Layer 4 of a small transformer language model trained on English Wikipedia (26 layers, counted from 0, width 128). Numbers have three digits each and are written without spaces.
A neuron's activation on a vector x is SiLU(gate . x) times (in . x), where the dot is the dot product.

Input weights of the MLP neurons that the questions are about. A number n stands for (n - 500) times 0.0017.
n0 gate: 388387730579520599676524775403590500427267424590542542642584456536385540472651651578564358615649303661667744404526610484381504403473474560761624468351350739527651364640543640381828481602489325589519424723338690441142531278352622424496536325621261692618649552416598542277511500476398500530561425580662422384604630412584474608474431416584716542538437559804508528712630693377540440519417
n5 gate: 560489445518369462578427633345500226493458404428552662593681555726500551369679432557636446629390367522374426468354541623450611582764595394426530382255429467587354613470406526596389588546507504466523305567332612523470402451640566539691532427526205467326606413215500463457536743447765189482478630453351504560392663639264641601761586640560553397645779425445534539485748787574600504406565
n37 gate: 450610555375305628451496427306512664681701535527421585444414571525235362286714405481556537337458616564567465446478645446329526511417600725613784461558328686515401645481549656657430511561552570530477445319504481167597515599582295571538596593418639253507542438725443576566489383396286519610611585347305481856447474655511559628308651261432734589432398594507504670489743621421523555746647
n49 gate: 564698578562442188496520565528415331268365644659381374528540596504296571545441428488567205477824654572372537473443741578405484592512655762695476470427625390500444544173640702730553422440547653637355288408475681379721629593744689720356591229241444345664305570671440568643625372581330690418425516483594297428388548538366570481619588467611398350548340565437504517539437329313541457648631
n56 gate: 531478344500444455356485280749635406343362402574550486370345671402527636369404577680700652570754461562561360364507252660369612383500569397460416524630290504382489529500460636438489539445645365372419402333407449478665562529457421549598562425564478399642411761778548657398450632507366532472718593561465456617659543711593722423730409530493315349500315344414511644386554430460627504153504
n64 gate: 364471593556483305250300397742496568554547457298348524677270638342570604602350887496626432604786652620527612544528586521342549728360476472706359669552398683580438613475492554496339768633516538450588371653424596269541521295594553676463339372463471249342395749636328579356286436542590631408761390444448416359397471764569347544591363612286673230545325401337293509658434394455240560442525
n71 gate: 476590380435573618390595660545201439619511535576452569640614446365425485224587414440824807457477475485357589657451588481626533664504521602441463407486218262511593485511589474361374609605587389582511577644511515474742560470394489481150384301354493400562458720474339571393500527300521375576573519434619410545526400447485796453724106469430500302526407560471561403515430662744481435530633
n74 gate: 165570345457273638536392588566504718598433475521734616524729152564539453257587545307604409621562700468454627706210580529354399459540473373601471096818404372496447697443594422344450635634571332578344492557571533714629685393408648534345458400548496427636554453371596292508401567550631653583432367424555306439747726616308642323313549572516562661338482535448384534663524439468672284471433
n87 gate: 377492580520322584686601787475487339344471475517455488484605462477430577369436438628376413795741725337392721696306637592416638553634423588716611599571857508479360612335266471343349444492408500529426649630320467305520463739331573738623717740713525549618242703273365414563540382741241427548424458462691537492602528746194472607567553419467421690476478441379525470340488408545449421521253
n100 gate: 500458582776440397583480660337534513610579373434484405619455426368421339460295578549433415394628357465497503466491306556457474578442405516490390521385659535552490513660523582438497592448428247318771439519457494461293471422707564480701524520589526522398657334554427397503491583375537388450618579416528474516513429565494563647500452544580697583330311648545470463608797393195430575691424
n113 gate: 527644503481503460580520574231603557526540409460539487661317710461548669554617627526694601544352531500405554481648308523470625546552472497429419530534518382365621359323350451673513535380348523543582490659414634513593454438375442696529525634647455558455658371703420428500449399427641506352573626767576349529439332605740421437625581449474417609497644575599656602430760535671557428582666
n121 gate: 559374514228603500427421313329523751408372568301573504533369438603394412629673337455749461582451383504680500634388387307625522515720294550687563517461668453496541496522426541433296366462378622478459393342500618601438541500642540320548632462663761617497324328357563375429600687331542252364485466412496261578595460630696328642412323393599560737650536500391594442590471649405378500241477
n133 gate: 592619460638413372437573369456603517267614465325443563768637342497593423451707659527388359549613578611471535558526607645462690541497548688567459365393299513428429582514632500468514751388546493381340658470345537333483507527427550682618608455464308530418428611634471571389582657630704403490467404317447538483520507381566431451645564612426873507513420384297720430378577363416472477629510
n139 gate: 188302592632488244425589594370620648814543484473522846466579389461247740508533215580648291445600511474550712554457687473341283496564382396643504360536518638489640473485481523452333563439448500709553472428442470638399679248400239422432439271500598372662496540511379474358544551323521597573444623496596431333508598363381331471355417280587408646575508522675539571500590689523726650546558
n155 gate: 585439509580774534404603434641568472476522560352413345594410611449335475559524445531518535494374474673477437520503296656538629600557466444440540497582362533580546316399524420374537619552539494335696693409379515543527273350512173484460425453396576328429367612618371369482565563503454623642491543484636549534412364543458509368416470305588546581627349520515618589551401526533344482366341
n158 gate: 359478370392563548479397535316462430342559452577791532674486560390256616482650676453384444462598227571470582469466617500563564367500666500489507397617510556540788489337601681477397581476420456468681582350372399489500627370324380515410578507275543443737562497749574385680626511445486553639613573302510395536325333677391750458452418203489307578707547596468456519461443515457640455601203
n168 gate: 580562517547365792198619541424489465716630440392571436554473385570303582740507074330426430474535421667516372533503483577599398548473435564520545379569380412413524510510521441588454460562497465476587339394461572524456479510625345422448481447766575439497430340493516565573573826636235595507490535543306587356667514405453370391543558589370382503480262448436402203463408683415648603552504
n185 gate: 645596714929624296216329448592774500512590574626425661393595292537398525631193364468410295466512592500653459328515508647488287392496406414460332482366560606649268512452552754882374371602286549480375463460512436738551717476441422273360568696328667437448544523429485572362554492621406571678543362711574532484464571511351388462397345521338205496607655530610334471461445441353607585360443
n264 gate: 624445751596462620518665417496647511397654629470453641609504500415258267606640647493381486518623461445607298707441232617383587526354406547420592456348538583674544356533680456570421464497486602183574618460433566552333496348366572287368923685511632434439627681515670405468382341705593402568478250458457634500580642423543489684683379511412552670485393514518567557453594555248492500533455
n272 gate: 375804719529545434572712412600591558526655745303513602577534347544573500593441513631703780670539425324484361496369419527575782336543313487251478340620328288823604422500267365748694703622605309504557374646421612640479561500559402536409745349394380620436653826432773491687869331763642491232394531410513264522371564603449663550413556657509478377453393335436597302555547523603655266625399
n293 gate: 475447419569570620224689545519217547794473426557582459769411543461452527295621375405493442540393424519281414349471496396430530319522653507403685570689257456656481458515613386352265559333592741538561269380161474584675549405415634418387514616725361507511557759578315270656500562603482310354530795437581542583361710511485577467518406340481359519534484561363439472349496444410531449360381
n312 gate: 519429596536563662463528242442432590517535649360573414560530542597461440483510449510365372581360568648497538526538340358465753540410525444399648494610411377629334452680554548478400490516431476347568738430417416544440503323364430650436583431255581654525466441500478608506411416551408450752338524335270503557544667551725360461826527573493763630510697506404435591619593676567441285669586
n317 gate: 316824476503555522454478331453647607450431581529557553518440575237561545474744622449640594747572483489309548606510648485419486521482497479351461646627578507233271529579200403428387374311403610601597467482606647619666558385514254530704611291367429348570348410677675389411622467438722479524542609481576475572532355663553420510726639596571598567511624568560565515531369580639559635654456
n0 in: 550471595493593588361588430279413537601471244522496504721528327624603695519570424442458528362311490657517873431411582596596464554450510598743590400483534458467547460420590562538736563741535600420402571657335482405472500264412383481554422482472202675440562646468276608296608571511615756528394419605528358799425471298461388583369478660529431585725321593518324425518486496507504281460412
n5 in: 486504456504480527593434581431464211413426481389579571657661673873424547461625428588678592620370493545447422399353589632523664504703582360436534416376493333584424698428254645625477596532500558420565516481357580638332489530678429551791532465619330564223642482212464447387430695500789112485389623417338569473395616629474643591623594582508481429620819468403450591507597709639414482515597
n37 in: 589595361343488650348512598365492671705670573572449647543492492632324365325835500416616423223532572543659508398605675358346469441347765697629733434606496678632290412595543592559540473586485549472452443382593591157644496699593512553433608545299705445511520359844414555572396317496351609473527657385400512666406371680566607530258520365453768543426564553496596586430695580390512645812661
n49 in: 350549551391450435319618227605500465287649431587544559518629267771528484604547582153569605532568712500832473614359540676454356493515493577674496465443426441402392455650414406504439679419624727492459271556359395560548402504526493546481482588460511648465583543637440631414540496436472496319687538403602591605248615390614569536511515380637413511463516557897409854496319282500653688601336
n56 in: 480511379428522457360529279688619522387464449608479483377357688385493592406342535614638620547736507591487273392537211583380612394525610341482341572595390438322542543500511660462579538447586347425311372321367362518653578482444451478666597420497454433585335668699587666374438671489370542503666540610531586581728521658611678503723370493511299406482408227469540614476587372514624480174543
n64 in: 387309484723562244396463491565641363496611429398600492716329567245367534496465557459658496632749581588526847562676488554454508544688412449536508717407405575749597488459452549539380610580496488480480357360512480455269598573670548538448527471603355320189586609524766520182422525582416373625817323458457439452215408722619316387438456684332733245452531673456406563697464590303380691536327
n71 in: 628489630564511564303440631545621378382538489680547630642573573651289557599468415552579396684388525452448317408689289432504438338610615547452570561202507442478385756504478552441545323413453587456448542361429736481558403533402417477518643462464592442425463250412358577337568359728597143543558549722518884338299555440348386631345430691507597754401576496449601465450438480518239493404583
n74 in: 091528407727332557586691581668479508583463365379539695449422318463517599459566385576465573748645611188235504800560445459402296428539571329389540364576440410524333412420357572145411593582469394620384294441569488560480548464590355685349316333516559457843508408417571591328303320617549571504410205624581645416413571496492585377329750455603496614532418636625350351469469572654369527416589
n87 in: 514698267332751484569504305477423643612618603445477515469599620719815380639282546566330440426434733646670388482482462551623325527370525474335485396452467273609508248465388488705543455504346655380803468504382542492504698395481595256554453373515492588486621444736613492385507528183642534571519331508410633338236496401557646530581427779496418306439617239458394484504744521623627705531547
n100 in: 506471614598493523569364517366500484683685526429491397641472431182329283396334643538419429357513333377464572530542275458451519509374542525613472471442476581631490417417560548429400531440534405382790359563432579439363490353547506575737581377581506519462612439503405481409445562494551344417649590516509490608443337545556577543573481500638773537428339642503580474639766342324513570563481
n113 in: 460599455407608566582579460376493538583573335428622560677330555560582558529539664544536649391372592338468682521605506500509561534546404527454411591586477436357639447388324335628591624538350490683593391570406679572634413367491491637750497721575356531469634446689465611562317532584657470428621578753509385528460485594573542411479595382671397664405533603615654526533515490601475476404513
n121 in: 510432864540307378581424548677405742623485431329360584393459589479437158696475485711463826496489392574560508418266434622473500668582229402359295611529673643632470432365634470440401226504427554365545644448397242496559432395493397411672472584515493570451375540345493351425504504462577441410412413523540413593537685660463402424457459427411402452356686397463549375650522671225742547694595
n133 in: 452458478559343447529652389494636423464569367457490424756439335398339248324660811458491334624699661535582497583561548460460599468420506497490481413357451465624471520399616526411606768339538450364438527539510342294545523708481497517519564500547320532452336394574467513450644617582695439516516388362503480487478420515376550400744461640503759596487458528395641433364481541583493463694381
n139 in: 175376634665321474389518484282515582757574385551439976407643398598381617593405373544709283469533469496436672583325678478541400464593377405694616430559452500580645518533471555512297454565401537431438492356563547438436631289475333403359401370553540432711485496647463381361588541338442604535567555541690430319615572448415342458407403238514496575568484462667559511486664538414753580493489
n155 in: 604503440685676431375506472568630512474560367363503517576509625511441521557497450556586506514491540713594497444433344401527700535515514509345515541596472575583556352400635358413542615517489545370683643471437485447486334462315223540409553482327433448467405713573506441551548473497517541594500557598569482456503500467595497469522392278468655575814307517564590711477396469579385395515329
n158 in: 461494431606454484319576517474649606452585593363605654592525400461309540391619722591648618515584367465524600546400317401299487577596436290312500491500509506513513406400683503449369393527550606510756490449520326539547830503314298606394679526481580433577555488649579603509472477503376370435544441407403360619261401451320572420614388590564471408599465525535311513607351493672573466532405
n168 in: 444440624600466650368596618510370631673609517378566549533576410364574649661614310551399277468480340374588521411652500343455414296467503503530520361644348546554487483476417567660708412487727510607591514483459617540352631369621287448463538421657513308463500519249443483545675428547374526361464653594477476584460517367470293468513517566517574484407410615428262173497553624457534677313316
n185 in: 477594723682571283247404649496547244553421622483532652548440411386513369588302361508540461680504363565527466496500360375492436292698439297476528481398581440549529414344471578608300285627405466144237614557683333714356467299368448264431373646412792339334413271444377500379421408674343528559456446593504516410577460519616397476251248315379215604726487558456488572492588470140651646304712
n264 in: 581434733482522711461456484471622440374500496390400663597507477439316391552644772463511426552581538550656388638476379452385650507443480532496558369403668564668377354671619562600389649626504466267566620317363424478436569282372486373471705845589709500554309721539582420441475306687711471595557220530511537424608676472532542674624424425349467582572301448454390515341550535202433490645315
n272 in: 566558535586454459483631414362421655451229445540491513815474320492486495604642602121422329695581492381529523525504426799800469588627433250421580766683638283388420585229434420458545401492298373456558413592491345728317874540096465399677425251301782574652702380483600518747534432226529465427513401436595428575579710584504402491601500491412339217399720479500338357543522900241727637535631
n293 in: 344500724553464325442369396344693508500468468528308298704569528648504415520496488484610252440472369508478387604529351416548723609840386363396457392474438477802586304559535551566647530471492380566516415570762449441259484653439137528516419859610604488536728207488515535388526436713379354590382338581455610348728303504458504444359341532242571393373567470427607561587772558515404519652488
n312 in: 500581688650514716503554194468574540444619598425615338427642621653597401475521363493297401567415537500582409611483369514399472626538467462343626546801457407677437344648546465429536359636428511458458784552586289599438532299231507427528536504328629490663461435490622433463329478479305420650345329409309404567559611460666279679604602384385692621542557557514511526548576552566449280627647
n317 in: 322775443534380385478563254403544609423474589539430500589468617344568564411632577519698671667419336378364397583585665569378449542545552557363352664676597566383365377516201377479431509236425609487519460442641622659582552345396335513551594315468372481506347469586567500553681417454688500565503569430553474548452459537636447441657654540510608592503500531595582500431436596637523565552441

Each question shows a token from some text and the vector x that enters the MLP there. A number n stands for (n - 500) times 0.0034.

"o": 516561344455495430573492490471460444410538286369370517582495464583541417437460558401437407673408639476381493315434277574701322592425462497470428596410454482394569459585444439700385222572412361596520418499472412501335613483536501394474524473579567384258582586355366561515563391389688344505390482494616463443530200538441478473479650380466652584471364528708579490584522480542615517446414
Which of these neurons fires most? n100

"ting": 577458233618700521456443441691485374400569550435455437626501422564439532420554449567521520715559525649550453310498582602474442425429606385356458220549635564512573336453524438589658463647345537495378349527182400450793379522480498453437536267510517579530457668420415439508406445425629475415455741514476514546650399482507495600631574409392406451383543505544613313603520591498523504567450
Which three neurons fire most, strongest first? n56, n5, n155

" free": 448413446429406506531395599722504442307496429366437607527523498339508456320334523583722318348491573408343434601496423635615505436336802449486319393469539520382466452628464428520253477611500537570447449477458416621469465284426485258341487492629507425496532486564509559451451449295559530580538643622571546389515331438671468645423509667505497568302421587522494415537422624467308373604645
The two highest activations, in order: n71, n74

"z": 430446450469573395509521476415377434521636324337574525453494603607472323527431551567587410461471450508553429538671531521448419437420415525809353555489464594631530576668483359774461287663412335477395405469433257314394548544448491489588526380538509503630521508536415428530490379420675434480316490586500478419646418490553527416481641733397443446354418594581459435539452613681516487431549
Which of these neurons fires most? n155

"x": 415310230472602479669482328502356486474657378394491512428543556496578356513501603494493270573532818539533558506514395660589498487213640597600420533484498495508664454610450620546457275599440533449487549630386357337436661538381489659574588464667595646457363556601472381490475512511505279554415724703514571475550424536375470579544626467459472470550481444460595518451714594713603407610518
The most active neuron and its activation: n87, at about 3.8

" to": 530549320379592573535513305554475403560363359442533231474570478473394515423467522654523301575477496495467484416596601642740609398512425626475490396374600535485487463385638321357383287550528615599484430463353413437492595346400490361491408718365690479297439450415493462426283245485647540521441703534575432454716404390521441479535479471484599490452441427604462699477568489456592424395470
Which of these neurons fires most? n155

"ic": 438401291637476344350651371424536447350749427309437449644459442482451385431535704550501296559589611498589557475452536565529429451330540792462432406528419480349557399467585341632390558531229547417340409711308345458394583411413495383547452358558447632322586335556517589503520655463582453638356503650504482518670273416392526502522493487497557357498425497481605460267390517552450428537533
Which of these neurons fires most? n133

" award": 427455414555399622399440566635440444423499554531557609457534412493376399208440657629475516590351545538526480690592442442611248540644750514351476434387457416497471439513387488387569354556412537321367491502403412735768404425416533434386497268612619659424421575583508433442381445594639504441447567692425511408572265458494569468517441674419381540310518550453670530445557625607459574439562
Which of these neurons fires most? n71

"ion": 584421405597583622412513187512379450282615409558341526533531515480422423270491446492630470435461356559520505466676573461594377473481793492387560495521517568446585444541521483569538442599551468572600454562308234484410489585523527360498538334705572537572553418239650310422346412513646523280568592544423527396409288516406421483482517494546378476566558362487564401309456700605638553599497
The two highest activations, in order: n5, n168

" list": 490383312482546523318316486539444415349674491538537513665544536521348374250494449606452529445348438510588474932552386525607319396604806443492375660518489528431696490443340280334528470560429446419424509503445416597510483301522536356345447597548561599581532436443385349388385395686554468260523521579433478563404398531598461490547470621665408547369463503427537596475458479638564528464722
The two highest activations, in order: n71, n113

"re": 496523307485566573566426283523435352306587348511520292638579535412649483396528764540405448428534739438551489317521671424631306421499518388451455584466516468341540472528480439602244401602497419375532473426531387441488463420493535338315490491630558441451592444262501405531560470467414490157473358597605586446457491486460443542358620423404491600480466455546594392456445590491644248491542
The most active neuron and its activation: n37, at about 0.28

" team": 400433405367528576447347439639565524481678372494497487538544449455418397409365679595472570369449445531587649578697643458723222604649698616380489600497442404340550354485417294561382303476602545435440475480450473610510530545507494496463568675593570437446507597478499596449391354614610479508296635680381501532448118411415505438493630648359400606548447593585497359569538511560467519358581
Which three neurons fire most, strongest first? n113, n272, n139

"ul": 395491450656581494470450495555419482404611329327507591356637508399434414353567461607505392504545462400407591380449446499501322472271571324640430555579394611362502465579562418555614320560538240475433392568480262562289464637385485398573549303651456427485478514471459415535450306532630364408459434371303551484622351620586373456532589474581512524322355352505545592608378419738415558465446
Which of these neurons fires most? n74

" take": 459423515424482541312369687760465507311611475535504498641545512530412421230300515555509381313487413553390481559580653630664462326580641558519409460555454418444424522529413127434350477720442633541288528406384505554701596368453480434369476605444629464594489576522367519512428371419589457384438514500531498469503460368573428550329394567489569423218496580381697460547561505592344449591500
The most active neuron and its activation: n71, at about 3.3

" at": 456506427688541482462485609577486494441414541515531355401493534607539423405410710516436536572502392440469461172599523504657383445591594574439618505548455497524415408386533392428383411518489622646435577342412396507576600379447549278471402613271697536398394602693332391383336310560789392317573520570532423428525507293455488548549660580529528566547463597460565589304473531451579348519225
Which of these neurons fires most? n185

"th": 567236368519643519418431329730435419382568338428411518421509523571487320583568558484438624602568325608528705195439626550494507601299409420517346467422558616684651456484408335702426217560581598530354521485480410374482594608473526414449485437466640615516434543410393283521444523349713433531455600482505456415619368584463500489547624439523408481362483435480586454624626530537414435561514
The most active neuron and its activation: n121, at about 1.5

"ure": 612368255561541552470544355555326469198580309555397508636512551469499565442414519612623374463609570393579409384512676514541294535268663503438371512434469550427580416497561434591630387689570459534562458554484307517388482542414585380403463384580420476464465456263491468512363304458633481387442411535569541363508376488486329448394509424597431463508506329491533365443527641431475238597579
Which of these neurons fires most? n0

" out": 360637386674555611383386520570443469319620489458582464300495445335654504377483629504381327346313334500273423598510591482583408370492664627501309635469550634557479293610365154477581454609392465576555360337324387489348520435482578326440450582535669523426437562529483310446528408412645551504553575446540516518574467449534417649512581499519274524418413455587491522577497545570449451541598
The most active neuron and its activation: n317, at about 0.74

" Office": 545240229493536569576307337694325442349490448489455700618609548491322507361456544574634445439485557434602426581629460513607492535560596451324492448521399549481519393426506545557438309466464586347467471526525371588577506423285395495363508490594542485393479465462454455503419511539654530433292669525499548403597390382431477455532421616518470610440556418602592527604604571559351462628784
The most active neuron and its activation: n71, at about 1.5

" the": 471389435569618555418452434509400490404559430270383475367520412538358426465402603551392284448511488546408528451485516560539344450640490456317515595441582513558623471426332496597587364479530652527216429467387361395403564473486555402419320634372626432280468529587615428590514352482634457348470612651493570413694537421511653450495516518602822627454464567451420467558458531676416686464471
Which of these neurons fires most? n185

" 18": 490452321392433526543522550578493512565566507255457572606550489334334429438425519499372367402462631678532337231520428502604375496387573306268542464418376469496443540579450441478657393494432553464441580600463400467270612583514577557290395538336677570623371498446555279614273459501635405631380479737619545640424386444531472470611696502444265519532468513624544500557468474522537399490455
Which three neurons fire most, strongest first? n312, n64, n317

"ru": 421623322401580624527617427483556530388551393322443533557535461379559494519523441535524317363583393500557449257443569551576504399386699247578500568516452388364520495452613289672265287663529330563454436556440279355549487566632329303501513488536532427538564546408464356625501399450464378267506483421398549320475373421557368375514597569462448563283338609546515407461627595414506395483527
The most active neuron and its activation: n168, at about 2.3

"ow": 557444500483552535400447426713506415480608370475505597666495573250560357242662536414503262311487510680415471416583568553587527493282735530480502473587522752467522591470495444615482234749452532471439483272482474555504591284555478440414494514543485509422459609454573549537451302542563354365551532429625490493348438453549253478452456479501485508407400332554725490567584509689556499572446
Which three neurons fire most, strongest first? n37, n64, n264

" post": 391493390655473432448472373578406467450449561498581582564619535454538400207668627691410363525447266568561546737704496558631210544479714537323384472482533531411494462439304476521522419486465538455481393495446351511608556401395480458426506481595531508296357541681635358335519505504610581608462746567478616490585452559576324458576529608372402496386401422525600557557635647504412517599512
Which of these neurons fires most? n317

"t": 497492387557509434579488543606419353492613407600442281442560570565504439467534678468480321529671624544541639251512572592566612376163623606435564339473506642379657433553459513548533334519562540620351586477390499436585381606519599430329458536595530709456662428524408291517348358625664577389465554624423505227615400515535694505453608418494390325466482540530577476546474488484561423434511
Which of these neurons fires most? n317

"play": 579339406423629560533375353750475397328622389518337610595447485495538486613498357701504370501490616648470419769637616609728465572546699608569384582481435445447581434494429383600566369654499530378461542484411353450410560548476405397389556467631547556395493525469444402495422395519477503369376482508517510513458312518451324515488532539438454662387470507631613336522515732484358609497567
The two highest activations, in order: n168, n158

"ver": 468509214518593500619470557682460451361531378448582308547491441468717400380495600387329318276784583618501384317549545448614467363346537488451526460601444629377591381465320402582495326603488417423376501481531428546474498471465503305394469453548511610544566481536615550461427377698562432523506728594532459440463536486458305435507577512490433551626390424573742417445542537570380432409364
The most active neuron and its activation: n121, at about 0.49

"c": 421494354629523394396502299522427406557679450483454475677454599515591401537481669482491301737619621629547585401564563467486505296539526563655422649528380568576658558614501453586371333584464519455436544557416327419456601561474532425538426412452458578413529626422533150457433434522686616503491518494427431351466400606396534397387553624355561471359413730446530521473275589613311427486574
Which of these neurons fires most? n64

" ex": 475449486548590524565462421517505499538673481522481305451624546474573470563456624556473289456476583440495536539510673579515452513531582663373491424419476411397546392451487448352486332695373467601513535471389281430588592503597644496502438732584538564476325576672677359390484408492794430396444726695433578542531533501426306462476566453531577513676378485473567571370757739306545335553399
Which of these neurons fires most? n87

" ": 362429299444536638408452574444509516395627514476465331617581429541534373516399650474478468363401484513424467326484511469501358600498300490340477604482519507537595634535441489424582309514637590582439472612425335487563541383538618508375454661649593462562491498502540293411341333522652570479417568611526632648579343474524528587371754511481603438569412466524869566397326604582493689504499
Which of these neurons fires most? n272

"ter": 565410134473545443375465420590355449401528435313344479549598576416555441462441590399492530362684556564441600240485606364612486533414479492572462364505481757352693443531327573616481281640478445536457491516441381478508521583360572477476405444559575545430575362343432587440374463480571426294458661542460505522470349633581402395505635527670453506475476400534606353631482550521385420504426
The most active neuron and its activation: n264, at about 0.41

" can": 321476433626670553586433373583552512425661507441433324447549474313455448564422653401447402288456527390294363616694614549500540493508666562522424438476442365565527537528490405387416530633445456529450353485391231459228512491405454483546493682421557625320472468514430455394486411613664514573472824394523475482665468456506321426465555582481432533297358347538497637632591372497550572320546
Which of these neurons fires most? n100

"ph": 512319404762549544437488242544466405461591384453528570306457529562479352587497579554598510513587586601513479557463537562596353429453506364526315420619482655679554512364436473686461204479578353447327319437658421393442545515517555369564569429455497653373340743510502426504438551461469340532472632538496442432401476568429493455459703633599356407415452356357619564546522549634397380492547
The two highest activations, in order: n56, n64

"port": 392448342638633491372483255546486482381550472532386509498495469577420409366556568586548548518475549653661568561685495417644163543537561712414506540421422470344653401566498430570614462664492423281482517573405285514554495587344587432385465476664591499405609487425534300518258499612447500423370559630476430480568395545411431408608631710361421494555472322535411388460410578582388473448587
The two highest activations, in order: n100, n139

" f": 449505363704420555202348485441501436411345458507361401517708472409386488511442582468568543444629580468560678366525497494663612500487394612477452408554540586455528532592389513462383244696472400759480559599378346541578458491460566304443440665581663547400563463415317390480281264601583429406433540521506526555426484473573491527437652581650560443501411541314633465575459583574453508378480
Which of these neurons fires most? n185

" st": 503419427463500609344272398702521363622697410496448425668607489441416457459435503520549322404477477551475658541492646496637415527603499524461367444567695510697583396503521443464460433461524503557389584449431340376510576409448654357361451694642493556597505448623452432525369325652657556323337573578481481575564489511482495423456633576490540321498427601414670632522370559278298421497424
Which of these neurons fires most? n293

" Je": 372471339509412442365500439484438433474482461486542532528646501537383661320340601483623308525523540507661399672397715585575432628248621595324414448552428454679529494418523409646668461450611522447479414654602388484575444393566663318474408588515493495457436517541257450485295431307614504361307590482475330365477425392484347376492472417499482544412412462580650525564537443500606530673528
The most active neuron and its activation: n49, at about 1.6

"y": 599418362868514514521488251753435398447596326561390438557545449557568483417481558589453308475494557511498422576534502550696482534582373715527468714587329537450539490614496420687329350607549516588475467352345304500450356533426444349487499430500542527492656418372458297523372368421525517442392593604600552357537350581407457513436486519445463578526458380621516369470427549703484525473597
Which three neurons fire most, strongest first? n37, n155, n158

"com": 408550308439507570742542306682412472410708510409419329577511662556711557416460559615349388671543526632699487397421650524540354458413532400410584531495473378363577524338343493544454197615389452442545513467476477254597615607547536356448541488603471485527503535381609438467410410460559465414514434587544600355374370482334425442457561563465388699355418348403459503515768561673455523513452
Which of these neurons fires most? n87

".": 466356459515503622430595454553259536528492434420599527511515439589238465382569620506465416357494602485440473369464531471693518521580352433505372586483519458573521422590615463639509239521389499617307473539428428581398617412582558360481448592262518462575373545430559347453299390604595483391511416571517750428546292368504516508483628593503686500571399493592518479495564691547503673484497
Which of these neurons fires most? n264